Layer 2 of a small transformer language model trained on English Wikipedia (13 layers, counted from 0, width 96).
A neuron's activation on a vector x is SiLU(gate . x) times (in . x), where the dot is the dot product.
The model reads these tokens: " to" " take" " on" " a" " role" " as" " a" " permanent" " host" "." " During" " the" " first" " four" " years" " she" " was" " on" " the" " program"

The vector x that enters this layer's MLP at each token. A number n stands for n times 0.0047.
0 " to": -31 -60 51 -111 179 -152 2 36 84 -15 -48 -67 27 23 109 76 2 72 -49 159 72 -57 -95 8 42 -3 33 -150 135 25 -54 173 -139 105 82 -23 165 82 -57 -217 48 -157 197 105 59 -14 41 5 46 -83 -47 -60 27 2 -24 -119 33 -124 -131 166 -60 -48 -270 -37 -20 96 -32 90 0 118 26 -18 -83 -26 6 73 -69 50 -122 114 167 -9 -35 4 -25 -94 -102 112 27 -19 -73 -45 -230 12 -88 -37
1 " take": -2 -47 254 -32 60 -8 -104 56 -8 75 79 213 65 -12 4 -107 2 83 160 -119 -47 -139 38 13 17 60 1 -99 194 -64 32 -11 151 48 -87 -219 -160 60 -71 -32 -146 -93 -18 -17 -78 -42 19 190 24 81 28 67 56 114 27 -71 -48 78 18 81 11 -16 -87 -41 148 -62 52 25 23 109 -48 78 -20 -58 65 150 -143 -31 -239 224 -80 11 -21 -49 -57 -42 -48 -26 -11 73 9 -117 -253 -146 11 -80
2 " on": -128 -50 -9 -61 -16 -276 4 104 21 -52 146 -81 -57 141 132 95 -47 196 -13 -17 -164 -44 102 104 71 25 2 16 48 -13 43 -74 90 -87 -96 0 7 -138 -112 -155 -195 -117 57 102 137 -29 -72 -21 37 192 223 121 -54 -7 66 -161 56 24 54 117 7 91 -104 -39 2 110 1 -39 41 180 -24 50 95 -43 73 67 -81 62 -321 93 -57 18 -125 -31 -72 -95 -79 -6 -39 44 -33 22 -137 -107 -162 24
3 " a": -46 -161 24 98 59 -173 149 -42 51 -20 -60 61 -34 45 138 8 59 41 -6 -39 -140 44 6 -34 95 -30 -77 -44 92 34 125 83 23 -60 229 108 138 143 80 -62 -130 9 25 93 97 18 26 -2 34 -102 18 -36 61 -37 -48 -92 62 102 -75 73 -104 18 -297 -49 31 -127 26 -59 -26 8 -80 -79 -80 47 197 56 -4 95 -113 31 -143 18 -110 50 -251 -68 -147 95 118 -5 -39 80 -19 -110 -57 -20
4 " role": 8 68 61 -34 37 -20 -81 1 6 56 53 33 89 2 31 -188 115 51 65 92 -237 -242 56 12 -25 -76 -19 128 -136 1 127 -85 241 -153 -92 -69 66 159 -17 -68 11 -132 40 13 -15 69 -134 46 14 70 -103 69 52 103 169 -32 -85 185 44 27 50 69 -125 -192 -203 -44 69 -20 -39 51 -116 105 -149 -1 126 -51 -72 -159 -60 68 -38 192 41 41 -161 14 83 -107 -16 134 12 54 -86 -23 -30 -75
5 " as": -199 26 21 -187 36 -57 65 -72 62 63 157 57 -11 146 -27 51 127 -4 -107 117 45 -99 2 25 72 -18 -69 96 41 133 -37 26 -77 -318 -39 -8 67 61 -26 -31 -51 15 42 161 -8 -85 34 -185 14 60 15 -31 -120 81 39 -249 78 111 48 147 85 66 -139 -120 -56 -44 -21 2 15 166 -70 169 -65 1 38 -96 -83 -154 -89 28 35 61 -65 -54 -33 -195 -53 67 251 47 -101 34 -95 9 21 -45
6 " a": -46 -160 -17 99 62 -142 165 -68 11 -3 -92 32 -35 84 105 -1 60 53 -10 -46 -121 54 31 -25 97 -53 -102 -34 43 79 91 124 3 -34 236 113 127 153 71 -42 -151 34 37 119 103 19 24 -13 28 -118 22 -63 23 -19 -49 -120 80 111 -102 69 -71 -4 -314 -34 -26 -80 29 -61 -17 -1 -42 -72 -84 74 175 7 -5 83 -38 23 -124 -19 -101 69 -224 -58 -164 85 72 -20 -44 87 -6 -116 -14 -1
7 " permanent": -55 -126 137 50 -49 -106 21 -8 70 -65 33 -61 -8 -59 2 -45 63 7 52 85 -30 67 130 -91 -56 -74 27 109 -20 101 108 108 25 4 12 79 91 -158 25 -51 19 17 -84 47 -28 -115 -106 64 -62 -62 31 87 10 42 10 117 23 -146 -34 33 58 180 -121 7 -6 -143 34 37 -5 -54 -82 31 -10 -10 67 32 -182 71 -46 124 54 -165 -315 -10 -28 2 180 -121 131 62 10 86 24 53 73 -181
8 " host": 144 -94 88 75 107 -95 -47 95 -35 54 -136 88 170 -47 115 -24 6 33 64 18 48 -35 -53 -132 -53 -8 90 75 109 -80 112 -47 183 180 -82 36 -111 -26 -2 144 -170 -106 -3 -98 -36 4 -6 54 13 49 -64 171 -55 150 11 -65 -51 174 -52 88 95 32 -101 -127 -40 83 -65 30 -46 158 -140 -48 -104 -52 19 -189 -106 124 -315 -21 -95 -215 15 12 79 22 159 22 -94 96 -113 -116 -52 -7 -50 -68
9 ".": -52 111 26 -79 -14 -50 85 -21 112 -146 -88 -81 120 109 60 195 119 -28 -65 -63 25 181 -60 -16 -136 -167 -29 45 -56 104 -76 -11 -114 5 30 42 34 -27 -121 5 35 46 63 -80 68 78 94 -46 18 27 -46 5 109 -106 27 -167 -39 -133 55 92 -71 31 -146 -157 68 -84 -23 53 117 -104 -46 243 98 -61 65 75 19 -106 -88 -119 -33 -5 235 68 -62 0 119 -22 -48 44 -73 -3 -128 30 -95 64
10 " During": -76 -101 14 -113 40 -46 -2 -38 44 -81 76 -51 30 44 167 38 -33 -106 -3 -190 -85 127 40 111 -74 -65 -290 -142 221 59 196 -87 -255 19 32 -36 -161 -173 66 -100 -55 124 119 -55 -17 -95 -2 66 46 -61 44 17 46 82 -2 209 -60 -108 -17 35 10 -9 -8 -71 -169 12 99 4 -30 -155 127 26 52 35 2 -12 -76 47 115 54 -10 101 -139 54 -85 -28 118 182 50 84 55 124 -29 179 33 86
11 " the": 25 -20 -18 163 102 -4 85 28 61 43 -63 45 -63 -36 120 48 10 -35 -7 -11 -10 -168 91 -63 25 34 -62 -9 25 34 47 82 -32 130 6 124 109 -40 7 -44 72 138 52 51 155 -16 -50 -3 7 -28 -17 -152 12 -60 -102 -68 41 70 -26 -79 -104 -3 -463 -23 -13 68 101 -62 -38 38 138 -8 -20 -10 8 -93 -134 -2 -86 50 -222 -25 -88 61 40 3 -42 -24 9 47 -46 60 39 -24 41 58
12 " first": 50 -9 16 31 -54 84 189 9 66 -52 7 33 -8 30 104 -86 74 169 65 49 -186 -147 -193 -186 12 62 -40 -134 -3 170 265 79 -27 57 37 28 -8 -60 -72 -8 52 76 -37 -11 86 87 20 52 -63 32 65 -169 14 16 63 139 -4 10 108 -14 56 89 -32 103 -98 -209 -84 -17 -11 20 -12 -35 -87 75 -6 -59 -152 1 -162 39 14 239 -237 14 9 -115 -44 -229 -3 154 -50 -5 10 -34 -40 -21
13 " four": -10 -62 -44 -18 -1 27 88 -36 36 9 8 21 188 -115 108 -17 23 -24 142 22 -187 -53 -176 -12 -131 64 -133 -76 -21 81 42 -12 76 18 1 -19 -49 -91 -18 3 -1 101 -56 -15 175 6 -102 26 -50 147 11 -36 8 40 26 -2 -102 142 3 56 91 1 -170 10 -4 33 -184 -39 -18 141 -146 69 -5 242 214 -24 -130 33 -190 73 -53 107 -54 3 203 -79 -85 52 -28 125 -66 123 122 -17 -39 -38
14 " years": -32 129 -33 -27 59 -4 -12 90 -174 -40 64 -27 35 -164 18 -83 91 -105 -14 15 -284 -245 90 -65 -84 38 -74 59 82 226 91 1 -38 -57 -112 89 -72 -64 38 86 124 -154 -39 107 -42 -28 -24 -57 -16 122 -242 -6 -37 -31 117 -113 -112 -73 120 -7 160 50 -65 57 142 150 108 -46 -90 92 -104 89 -80 19 123 -32 -31 -80 193 34 8 97 -20 -88 121 -65 -131 150 126 63 -86 -13 15 -7 -94 33
15 " she": -125 79 166 77 11 -77 -74 21 -84 11 85 107 -73 -40 -148 -10 -53 47 88 -151 -44 174 -58 -6 -60 30 -72 -2 -369 -178 77 153 105 -57 17 -78 -109 2 -13 65 231 52 -87 34 65 164 93 26 14 -36 63 97 78 -10 108 -43 49 231 101 -81 -32 55 -58 36 -56 129 73 -73 -47 -151 16 97 -87 -69 36 57 -55 -123 -7 17 51 42 -50 82 -131 -84 -104 -51 68 81 -114 130 -79 99 -157 -96
16 " was": -161 -66 54 -12 51 205 -15 -159 52 -76 55 54 -68 133 -21 -81 135 17 -23 -73 -122 149 -31 -38 99 7 -95 -51 -6 -13 51 119 -17 -227 155 -44 -119 -84 -77 90 32 -190 -56 -21 -81 100 1 24 -19 -5 90 -22 10 49 -44 -141 51 22 91 72 53 95 -98 -86 83 144 166 63 108 80 -63 2 -27 -50 -79 3 -43 -115 -1 148 -56 183 132 210 189 -66 -275 -90 -52 48 -84 43 22 45 -88 -5
17 " on": -138 -40 -59 -15 71 -145 19 15 106 -44 125 -125 -89 15 81 136 -129 118 -35 -94 -271 -30 38 77 29 -21 -67 77 10 43 69 -61 -77 -83 85 -22 -31 -234 -149 -77 -269 -93 -34 43 194 34 88 -46 44 145 129 118 13 -48 50 -138 97 -18 8 49 23 69 -14 28 -150 104 53 -10 52 144 18 64 106 -58 162 54 -73 115 -186 24 -5 20 -71 16 74 -125 -152 -63 -91 34 34 -61 -33 -12 -48 62
18 " the": 51 -35 -22 163 90 6 85 1 73 9 -37 58 -56 -24 125 46 0 -32 -10 -5 -39 -149 102 -44 7 63 -17 -5 -16 28 48 86 -72 89 44 154 102 -12 21 -46 73 48 38 52 156 -5 -10 -2 14 -17 -18 -155 26 -77 -95 -73 39 36 20 -88 -94 -5 -480 -17 -40 87 108 -69 -42 13 76 18 -48 -28 1 -56 -120 2 -110 41 -199 -5 -87 35 8 31 -57 -7 39 51 -74 58 40 -33 61 59
19 " program": 92 -7 40 119 102 26 23 90 -84 -16 -70 -188 25 49 -21 -142 86 -45 15 68 23 -47 51 28 52 99 16 13 -18 73 20 -184 39 9 18 16 -52 80 -58 -151 -46 64 70 -10 -51 8 73 64 4 69 -39 57 5 56 -3 -20 18 1 186 118 67 151 -199 -19 -224 89 -35 -178 -105 -79 -112 14 -94 -65 131 -85 -88 9 -196 99 108 -135 53 62 -217 52 165 -76 -103 71 -52 -61 16 21 -80 64

Each question shows the input weights of one neuron of the MLP. A number n stands for n times 0.00086.

n187 gate: -181 0 104 0 64 122 -43 0 -88 -52 17 197 -19 56 85 -53 -97 -30 72 -7 -236 0 104 108 64 86 -105 -95 10 -13 59 -22 -23 -95 -40 -23 -49 213 -33 10 -67 244 -247 36 13 126 -85 192 6 161 -10 -52 -137 214 -42 0 29 60 -171 16 -108 -32 -92 93 -174 -10 -45 -91 -144 148 102 -111 272 40 0 -97 -92 -189 -10 -91 -49 127 3 -75 50 183 144 41 -124 -261 130 164 10 -98 -40 128
n187 in: 225 124 -126 10 123 -47 -16 100 91 69 185 49 198 59 -94 140 -83 -164 13 13 -16 -129 145 -111 7 -56 78 29 -10 -9 -13 -97 66 -111 91 22 -26 72 -65 69 -35 -74 -51 29 -68 -77 -71 -61 177 -50 -82 58 61 19 68 52 3 -43 -10 -13 168 22 -52 -43 117 -30 -187 -12 71 49 -127 -107 -187 62 -300 129 -129 -29 90 -23 -13 56 -126 16 -435 -204 -19 104 71 -111 -88 53 105 191 -49 -179
On which token does it fire most? 4 " role"

n110 gate: 144 -145 -73 -4 -155 -91 -26 40 -34 205 82 -96 -21 82 -107 28 167 61 -77 64 -86 75 22 -122 -83 116 29 -170 -144 125 130 -25 22 -15 52 201 -167 55 -288 74 97 92 -7 178 -307 36 215 62 164 83 253 -106 -22 102 118 168 -286 -112 -29 -74 129 21 111 -120 -277 30 -351 114 -92 118 37 -55 -56 -7 11 -75 -107 37 42 -4 -48 -64 154 -99 -75 141 -61 19 -11 -19 93 -98 108 -191 -167 -89
n110 in: -102 55 -70 -79 -83 -76 -137 45 33 -101 -257 -4 -109 212 77 -81 -149 177 -52 -57 82 -172 -195 84 237 -114 -168 -92 22 102 117 149 -53 -22 64 129 -159 201 -56 28 10 42 -65 0 28 118 22 -84 16 4 -57 94 70 90 -31 10 21 -209 -184 -4 -31 -31 43 14 -53 -7 118 -399 -80 95 -64 -228 50 -180 280 -146 -55 157 47 104 46 104 38 45 114 134 -93 207 -88 67 102 39 134 65 -71 56
On which token does it fire most? 12 " first"

n82 gate: 78 112 20 119 121 69 27 -27 269 47 -202 -7 -114 -92 -125 -19 146 128 -180 96 -41 230 -47 40 -93 7 -17 20 -3 0 34 152 -58 -277 -20 20 -179 -206 202 -109 23 -80 -13 -105 3 116 151 -13 46 162 -85 -167 -194 110 -107 -67 -110 27 -96 0 -77 -150 104 116 -128 154 90 -130 77 -27 -91 91 -7 -112 54 -216 163 127 207 27 -94 -120 77 -170 24 -26 43 42 77 -7 26 96 -122 -104 190 27
n82 in: 63 -26 -59 -114 -129 171 96 30 -110 3 -24 236 71 30 -27 19 -46 -133 -53 153 -13 -20 109 37 27 -269 96 40 -10 144 251 -102 13 -228 -180 -86 -63 200 -73 57 -187 20 -13 -80 132 23 55 109 3 -34 -114 -178 -36 112 3 -82 -69 -17 23 40 238 -16 -109 138 -93 51 129 -51 -30 97 -104 3 -205 97 -60 -139 129 106 -68 89 90 -71 162 -53 -118 55 -143 -144 -20 -57 132 115 -107 -34 97 300
On which token does it fire most, and how strongly? 7 " permanent", at about 0.075

n190 gate: -76 -131 71 116 92 -189 104 154 97 -157 -179 75 -198 -43 148 72 99 33 232 -106 -7 55 -79 -54 40 127 47 -198 15 -42 83 135 -44 64 -127 -171 184 -86 40 -207 101 -128 -102 159 -21 50 -34 -118 -42 22 11 50 204 -64 -75 -82 50 -109 14 -72 107 198 -71 117 151 -135 43 -28 -50 126 -141 -54 186 -29 125 44 129 -114 -232 86 -65 249 47 -121 -182 -71 137 -37 25 -80 -101 194 -4 -93 -370 -72
n190 in: 152 10 -44 98 -106 -202 89 92 -64 128 91 -17 103 -62 -107 227 -44 -11 82 91 -59 98 14 121 -18 56 93 -166 18 30 -21 -17 45 4 -159 -3 -35 -203 -168 -121 -80 188 10 197 -235 -125 75 212 -140 161 111 -7 -147 198 212 126 -116 -104 197 48 123 186 74 -66 100 17 -7 -175 110 7 45 82 -35 -21 -55 108 -27 55 -113 -140 21 -63 -127 -119 7 -34 -44 -78 -96 -187 -80 -144 228 0 -149 -169
On which token does it fire most? 2 " on"

n119 gate: 11 -86 -84 104 -34 64 -293 66 285 -190 -11 -106 103 -67 250 21 -11 -15 -149 198 -178 -37 36 -162 101 104 -84 -110 -11 -67 181 -42 -138 0 -37 -22 169 -37 33 -41 -57 -62 -4 -85 171 -112 -103 51 -50 -187 37 -25 -22 73 22 73 146 -115 123 -33 131 -78 113 249 59 -172 145 -74 -219 -231 44 198 -59 195 -69 201 -11 84 -90 -331 187 86 -80 -65 -201 25 114 72 -84 151 25 93 -22 -42 -63 107
n119 in: -83 23 39 -133 196 -301 -3 -3 -120 58 219 86 13 120 70 -60 -16 -20 138 74 124 148 -86 60 71 -77 -106 -242 75 -45 -170 121 91 -169 -130 -23 -30 83 -132 60 116 158 55 -20 -197 -127 -89 -128 18 145 -140 128 20 59 -13 -115 -253 167 52 185 -138 -157 -16 -71 116 74 20 29 40 10 -47 50 245 103 -119 -47 55 39 -61 82 -106 -145 -73 -49 -13 -75 26 75 17 3 -61 172 137 127 -130 -27
On which token does it fire most, and how strongly? 10 " During", at about 0.22

n179 gate: 170 117 138 20 14 -137 -132 13 60 -19 -48 78 -79 -10 -37 88 60 248 101 139 134 187 -94 44 0 -100 258 -89 -28 144 -44 238 -48 -53 219 -104 -92 -105 -37 -130 -221 -30 106 -208 -57 57 106 -101 28 104 -96 -128 61 87 -74 -24 24 257 -107 61 -105 -92 -16 52 -95 -10 -104 -114 -51 116 -65 224 -72 -20 118 138 -56 -51 143 -104 142 -270 -44 -10 34 -27 -66 133 -190 -96 -20 -159 17 74 -123 -34
n179 in: 10 6 149 -353 -110 -64 78 13 -47 52 -30 20 0 -175 -10 188 42 -101 -169 97 -142 -83 -10 23 0 -23 59 20 -37 -139 -155 -157 -143 68 76 -91 -72 -128 10 -23 -105 -110 64 -16 204 23 -27 -29 59 60 102 68 -153 -68 94 -139 -23 17 42 -13 -36 108 -43 56 -92 -7 23 44 78 -108 20 -157 -7 -39 130 190 6 -107 288 110 -85 -173 339 29 -53 141 -128 213 26 56 29 43 86 -51 16 207
On which token does it fire most, and how strongly? 12 " first", at about 0.18

n94 gate: 214 -130 -15 -32 -75 125 154 -11 -281 14 -157 -55 36 7 -11 -42 -54 -162 135 -15 171 150 -128 92 124 -7 -110 -48 -45 -21 63 -46 15 -15 -22 25 -99 -243 246 59 199 11 284 -155 73 -217 -99 95 -7 34 100 -84 -26 153 190 255 87 -74 -192 -7 -18 4 -86 -26 0 56 -51 78 -7 -173 18 -198 -48 159 -117 -108 164 18 -49 -76 198 317 -7 -95 63 -50 115 175 172 -126 -107 247 -33 -68 -141 -7
n94 in: 209 -102 -103 74 -132 -144 240 -71 -26 -20 -120 -165 125 -126 -180 -192 85 -7 213 -33 -94 -237 85 -22 -103 134 129 187 162 35 126 -31 -65 71 -220 -96 -79 50 104 185 -52 89 63 180 -71 -60 127 57 59 -106 76 -67 -114 78 -86 64 28 -18 -120 -264 -143 28 124 -58 -90 4 89 -69 -171 215 -220 -32 54 -11 178 -69 21 -32 -66 71 147 44 -79 252 11 -81 122 15 11 -173 -111 205 -14 4 -61 169
On which token does it fire most? 9 "."

n30 gate: 110 -101 7 -4 -11 87 164 22 212 102 -48 -227 -106 15 -161 161 -137 -49 -58 97 19 -41 -76 -121 64 52 -80 154 -218 109 166 81 78 -80 162 14 -40 -29 183 -218 -46 -102 -32 110 -134 -58 76 153 -159 -22 199 -69 -65 11 47 -174 33 44 -126 -18 76 -106 250 48 -260 -220 -102 28 -120 -103 -136 7 126 125 0 130 181 -156 266 -7 -204 52 -18 91 4 154 203 144 179 -44 28 -78 110 -208 107 18
n30 in: -45 106 -187 -68 53 -86 94 7 -65 148 50 111 20 35 -3 -294 -14 57 -73 67 -81 163 -114 230 157 56 136 66 64 -13 4 -13 -226 98 -38 -138 -182 -28 129 11 115 -28 143 -31 65 86 72 -3 -95 117 32 -7 -10 -190 -87 -3 -24 -77 -27 246 267 131 16 -138 212 -64 -45 -110 66 17 -164 -170 -21 -179 -253 50 145 176 -64 -76 -42 71 87 214 46 -3 68 -101 -10 42 -128 -188 -7 -140 -179 119
Its two highest activations, in order, are on tokens 11 " the", 18 " the"

n48 gate: 161 -144 74 104 84 -84 34 20 -74 70 -66 -116 -3 -55 116 78 17 221 -88 -59 -207 -66 -169 -24 0 200 -174 -10 35 -178 31 -95 266 -96 -27 -192 65 -20 -82 -83 86 -169 -120 -38 34 182 35 264 87 3 0 -121 -91 105 142 172 -108 -79 185 65 177 221 26 114 92 -76 81 -62 98 -27 -34 -208 -31 -110 -139 28 -212 -85 -14 -199 -27 142 68 20 -124 104 -53 -53 51 -65 96 -31 -17 162 -34 -96
n48 in: 74 -43 -277 208 -62 -118 37 -87 105 -116 17 -98 -163 126 -17 90 119 69 3 62 95 -69 -20 321 -138 -75 -101 -37 -14 101 75 -23 -92 133 -91 -13 -27 226 34 -34 13 -124 79 47 -50 46 -80 -174 159 -220 48 -10 137 0 -37 -67 -127 207 90 -67 -34 68 -139 89 74 -206 190 -71 -154 -34 -37 208 157 193 -23 7 36 20 -86 -103 7 62 -13 167 -99 -36 46 59 -17 61 -245 62 24 -212 88 47
On which token does it fire most, and how strongly? 4 " role", at about 0.19

n152 gate: -46 69 60 125 22 -178 -81 46 7 26 -176 0 -205 -32 46 115 -45 218 175 -11 64 -29 133 -39 94 -39 11 92 73 -184 82 173 132 37 60 80 276 -85 46 -125 27 105 114 -156 80 14 -176 46 87 198 -125 -31 77 -80 60 -193 35 -82 0 -25 63 335 -185 -183 28 -65 238 -119 4 -46 -35 63 -247 -64 4 -208 -130 -70 -80 -273 -63 -169 -148 56 -93 69 65 -139 113 -25 -127 50 -53 -73 36 64
n152 in: 122 88 62 -61 -89 -161 -17 31 -240 283 -63 -114 148 91 52 -143 -51 75 127 -25 42 78 -62 -52 -74 -102 93 87 -118 -17 -14 87 151 86 -118 -75 7 -135 -280 175 121 52 10 -254 -110 -126 -86 155 116 50 7 -31 -65 192 159 96 -31 -101 -24 -114 45 0 55 -183 -194 -127 10 107 155 -83 101 55 -179 230 38 4 -7 -7 270 -27 197 0 142 -10 35 -184 -68 29 -76 -98 37 -4 -101 -161 14 -90
On which token does it fire most? 4 " role"

n70 gate: 110 45 -81 76 119 98 56 -316 66 -23 75 -223 -263 -139 142 -81 49 65 -81 47 -90 -18 56 -163 -123 -82 -208 39 -167 170 32 -78 111 -18 -46 290 64 -184 180 64 79 -4 -17 142 325 -35 -15 53 55 130 136 49 67 14 91 63 -53 -43 -192 4 -211 150 -26 -125 95 -79 -112 139 18 81 -11 39 -136 156 155 65 120 -102 -62 -14 159 43 -14 189 -14 -198 -62 106 -71 43 -55 97 21 -73 118 -39
n70 in: -137 69 -31 17 25 -69 35 -42 29 -36 239 46 221 248 35 13 -7 0 7 -7 -46 -4 -164 14 -133 4 140 -74 148 -244 -269 -98 185 -48 -32 17 -4 127 -147 160 31 -98 231 -113 101 -139 153 119 -93 -143 -106 52 31 -223 -7 -66 3 -7 -97 -130 35 37 69 246 4 18 -115 10 172 -190 85 -84 164 7 -234 11 -7 147 101 28 4 -164 -32 -136 139 -41 -137 116 35 -223 41 43 -42 -18 -230 127
On which token does it fire most, and how strongly? 19 " program", at about 0.1

n59 gate: -96 -28 85 45 164 114 -370 120 66 -30 0 -203 -38 -54 78 -14 4 143 -162 -196 -180 4 42 -182 -145 -79 217 64 51 3 93 127 -83 -30 272 -42 254 -118 60 -205 41 -180 10 4 92 -211 -152 -99 61 -47 25 92 -4 -7 53 -201 -14 -7 -91 7 46 45 183 105 -320 54 46 -24 -18 93 -54 146 29 57 -64 -7 55 -32 -117 113 53 -14 74 106 -271 73 208 44 64 14 -159 -102 -14 -55 29 -93
n59 in: -17 -214 100 27 177 372 -17 52 147 77 179 -90 121 -3 -35 46 72 50 103 -113 91 -155 10 21 -120 49 128 -167 -21 77 0 23 46 -126 -63 168 -7 215 -86 70 13 -10 -88 261 -31 0 -47 10 -164 -78 80 -24 -93 168 -31 -155 -117 -227 17 -3 93 97 -10 -225 -31 18 -86 -67 97 -284 -45 121 -32 42 -227 162 -104 244 149 -58 187 -134 -104 52 0 -10 47 111 28 28 30 -116 3 -64 -7 -129
On which token does it fire most? 7 " permanent"

n3 gate: 69 -50 61 -111 -33 -56 58 14 154 135 11 -29 -278 128 -102 0 176 7 14 -126 85 -59 -116 -255 22 -110 51 98 -250 126 -80 10 77 -23 40 40 33 -76 -98 158 -70 25 281 -7 -162 -201 23 65 231 -63 253 -169 -163 50 54 43 -32 283 204 101 54 -18 150 37 -156 85 -79 108 -65 -95 197 -73 33 33 58 -70 53 -159 -45 108 36 -155 -174 -296 22 -143 -74 -53 -44 117 -99 152 -44 -49 169 -36
n3 in: 82 -146 260 -73 -232 99 -60 67 15 99 61 -39 3 29 -128 -82 63 11 -7 -90 -43 191 -77 -210 -203 -68 145 71 -182 -181 46 -153 133 133 189 91 -224 103 74 4 -10 49 73 -46 -35 -196 22 -32 -68 -170 -172 67 -81 -144 -99 -11 -60 -75 -21 21 -212 -10 236 -126 142 -159 176 10 -7 128 135 -156 126 86 -169 191 -34 -4 29 14 173 -25 46 -179 -165 132 131 11 78 -4 7 51 36 -125 147 174
On which token does it fire most? 14 " years"

n168 gate: 79 164 176 67 28 92 -123 -98 -11 6 10 -92 -93 -120 34 85 64 200 3 -153 -52 104 200 58 -202 155 -95 -86 -116 -23 -120 135 24 -39 -168 -88 -216 -137 85 -269 69 -30 147 17 -61 -108 57 88 0 303 124 -61 102 -176 17 -196 102 -48 -71 -41 -41 221 -90 -201 -225 21 186 -56 -14 10 -51 -55 48 -72 129 42 113 44 3 0 -102 115 -92 -68 -73 171 110 85 -3 210 50 -31 -7 99 124 45
n168 in: 50 -172 -121 65 145 54 198 -108 -51 -125 80 63 73 183 50 -41 -23 -119 75 -3 -37 87 10 50 118 20 -72 113 -34 -29 113 -76 97 185 -156 78 -60 13 30 -10 16 115 36 -129 7 -98 86 -115 -144 -71 -53 75 -108 160 46 141 -108 -113 68 56 -115 6 -204 -23 -102 24 33 114 79 -30 325 16 234 149 -148 -228 -227 -151 71 -13 7 -10 -155 -137 -20 -107 -161 10 -69 60 -122 205 27 82 -83 132
On which token does it fire most, and how strongly? 10 " During", at about 0.62

n28 gate: -14 -65 -66 144 -218 90 -21 146 -36 133 163 -28 0 -106 122 -27 -124 -54 73 -100 -159 103 90 28 36 -141 119 -53 -101 -10 32 -101 -14 91 35 -114 -56 -136 209 -74 14 80 51 109 246 114 -36 -42 -22 -110 25 -3 -52 45 24 -100 -222 -25 -41 -14 49 74 -222 57 154 231 7 148 -21 -17 7 7 -88 232 -139 -234 85 -97 129 -31 205 96 63 194 -96 -110 24 94 -370 91 -24 157 4 -281 106 -18
n28 in: 298 165 -125 76 36 -22 -59 208 69 139 -4 -94 3 225 109 -101 -103 90 111 -96 -11 -18 -111 -60 -54 -180 -168 -88 36 -115 -98 50 -53 51 -32 -86 -168 -60 -80 247 -146 -87 -55 -91 28 76 -167 -10 25 57 -240 38 -97 -114 -160 14 330 4 90 -153 177 108 -39 -11 -66 128 -107 -50 240 -80 281 -112 156 32 24 85 105 -184 -61 201 -17 -50 35 45 -28 55 -34 -98 -21 11 0 -132 -60 -43 116 -21
On which token does it fire most? 5 " as"

n120 gate: 111 -203 0 112 44 192 39 -39 122 -136 4 239 -104 -43 -82 123 162 129 -32 40 80 36 82 11 -47 -108 128 -11 -224 176 -43 -24 -33 -108 215 39 -72 14 -218 101 24 4 35 -269 272 46 -89 -156 -29 -80 -130 -57 206 -21 -82 -67 -18 18 95 -14 -142 -69 184 -156 -18 113 120 0 -21 50 -262 164 -87 126 -249 76 -87 75 -62 -78 7 -116 53 -96 69 -88 143 236 -11 68 -239 -65 -79 -63 166 111
n120 in: -31 -147 -186 24 142 32 125 24 -32 26 88 56 -141 -101 177 53 -17 86 -34 57 211 -25 90 -150 -28 39 -201 -10 -86 -74 -31 -7 260 -61 122 -189 -118 31 -104 -123 -87 -59 68 59 241 -38 -195 45 151 -53 123 227 28 14 211 -62 -62 28 -96 -80 142 -20 -75 21 -38 127 -100 -100 62 -42 49 -42 -200 -45 -28 -159 182 45 -128 -34 62 -166 152 79 -201 -10 -129 287 -173 -80 -20 255 -42 -43 81 -153
On which token does it fire most? 8 " host"

n66 gate: 302 -101 -98 101 -3 49 -185 -78 4 57 101 -171 -166 34 141 -10 78 -215 44 258 -49 42 -31 134 42 -149 -68 0 -179 -76 -76 -53 -24 -125 -21 0 -79 134 208 128 23 153 -27 124 159 -54 103 -17 25 -84 -62 61 228 34 245 -31 44 -183 122 -61 20 40 -35 -59 -65 70 146 -82 14 -219 69 -24 -69 -55 -102 -223 -37 -156 18 58 167 -129 -51 -210 14 124 -177 85 -96 28 -50 -14 251 4 24 -31
n66 in: 45 47 -126 -97 74 166 -164 204 230 -213 125 -68 70 -90 27 26 74 56 -27 98 149 209 105 38 59 7 38 3 74 -3 -262 -82 121 -142 89 -27 -155 206 -17 204 179 95 -17 93 10 -41 25 116 50 -276 -242 61 41 31 -136 -34 -170 41 71 -297 31 20 16 139 188 -49 44 -69 7 -14 24 -3 -52 -124 7 35 23 109 -14 -64 -65 70 -51 24 -35 -158 110 14 14 -169 -163 -209 -162 103 -72 96
On which token does it fire most, and how strongly? 2 " on", at about 0.2

n64 gate: -198 102 -63 131 321 -59 20 100 35 -93 14 0 -107 -57 64 -16 56 -134 -76 133 81 65 -76 -258 48 229 -220 -17 -10 48 64 80 88 -149 77 -132 3 -23 123 125 16 -7 -114 23 -46 -102 31 123 -179 -65 -34 -33 23 83 -33 245 -126 94 -59 -67 -70 149 28 78 -57 146 46 42 -47 87 -74 137 64 40 -10 -98 -256 100 -229 106 -63 95 -110 179 139 52 7 66 -93 3 -139 -27 -279 -24 125 44
n64 in: -10 -32 -158 45 66 37 146 -100 249 -114 -248 -26 50 82 -33 143 26 -77 132 -17 -158 119 -223 -62 0 220 81 0 107 -25 -75 -144 237 -20 -91 -151 173 -3 32 174 -54 68 29 3 -42 16 95 -84 -71 20 -216 -106 16 -35 145 -35 -203 135 -115 -87 -13 -91 37 13 52 63 13 91 -126 52 101 29 86 36 -107 109 -110 -3 -20 -274 -75 23 -74 161 -23 26 57 74 -6 -33 123 -56 147 -222 43 176
Its two highest activations, in order, are on tokens 13 " four", 8 " host"

n149 gate: 57 30 157 -218 -69 14 -57 -47 7 -116 -140 -121 88 78 24 -174 -219 52 94 127 78 93 -40 44 86 -157 -47 -37 -83 -71 -61 168 -92 123 -24 -63 61 118 222 -51 -114 33 13 61 -13 113 -17 17 -49 -217 -85 37 77 -160 -184 -164 30 -71 -53 104 241 10 107 -34 -155 -69 -177 -42 -178 115 57 84 55 -115 40 -192 124 151 -114 -67 -24 24 3 -147 38 -116 105 -195 104 -61 39 79 325 139 -54 122
n149 in: -3 47 92 3 -108 30 -96 10 -213 -42 -82 -19 -121 26 -19 -194 98 -50 86 13 -26 -85 41 35 -112 36 -51 -151 66 71 -181 -99 46 -90 -26 -169 203 -80 -19 26 56 -64 176 -97 10 -35 177 -83 -82 36 227 140 29 -197 3 61 -134 201 117 45 90 -68 39 52 112 193 57 226 -48 -93 -52 112 150 32 -13 -36 19 -45 -7 -207 -176 -13 19 258 81 38 163 47 19 94 121 -124 42 43 16 -258
Its three highest activations, in order, are on tokens 18 " the", 11 " the", 3 " a"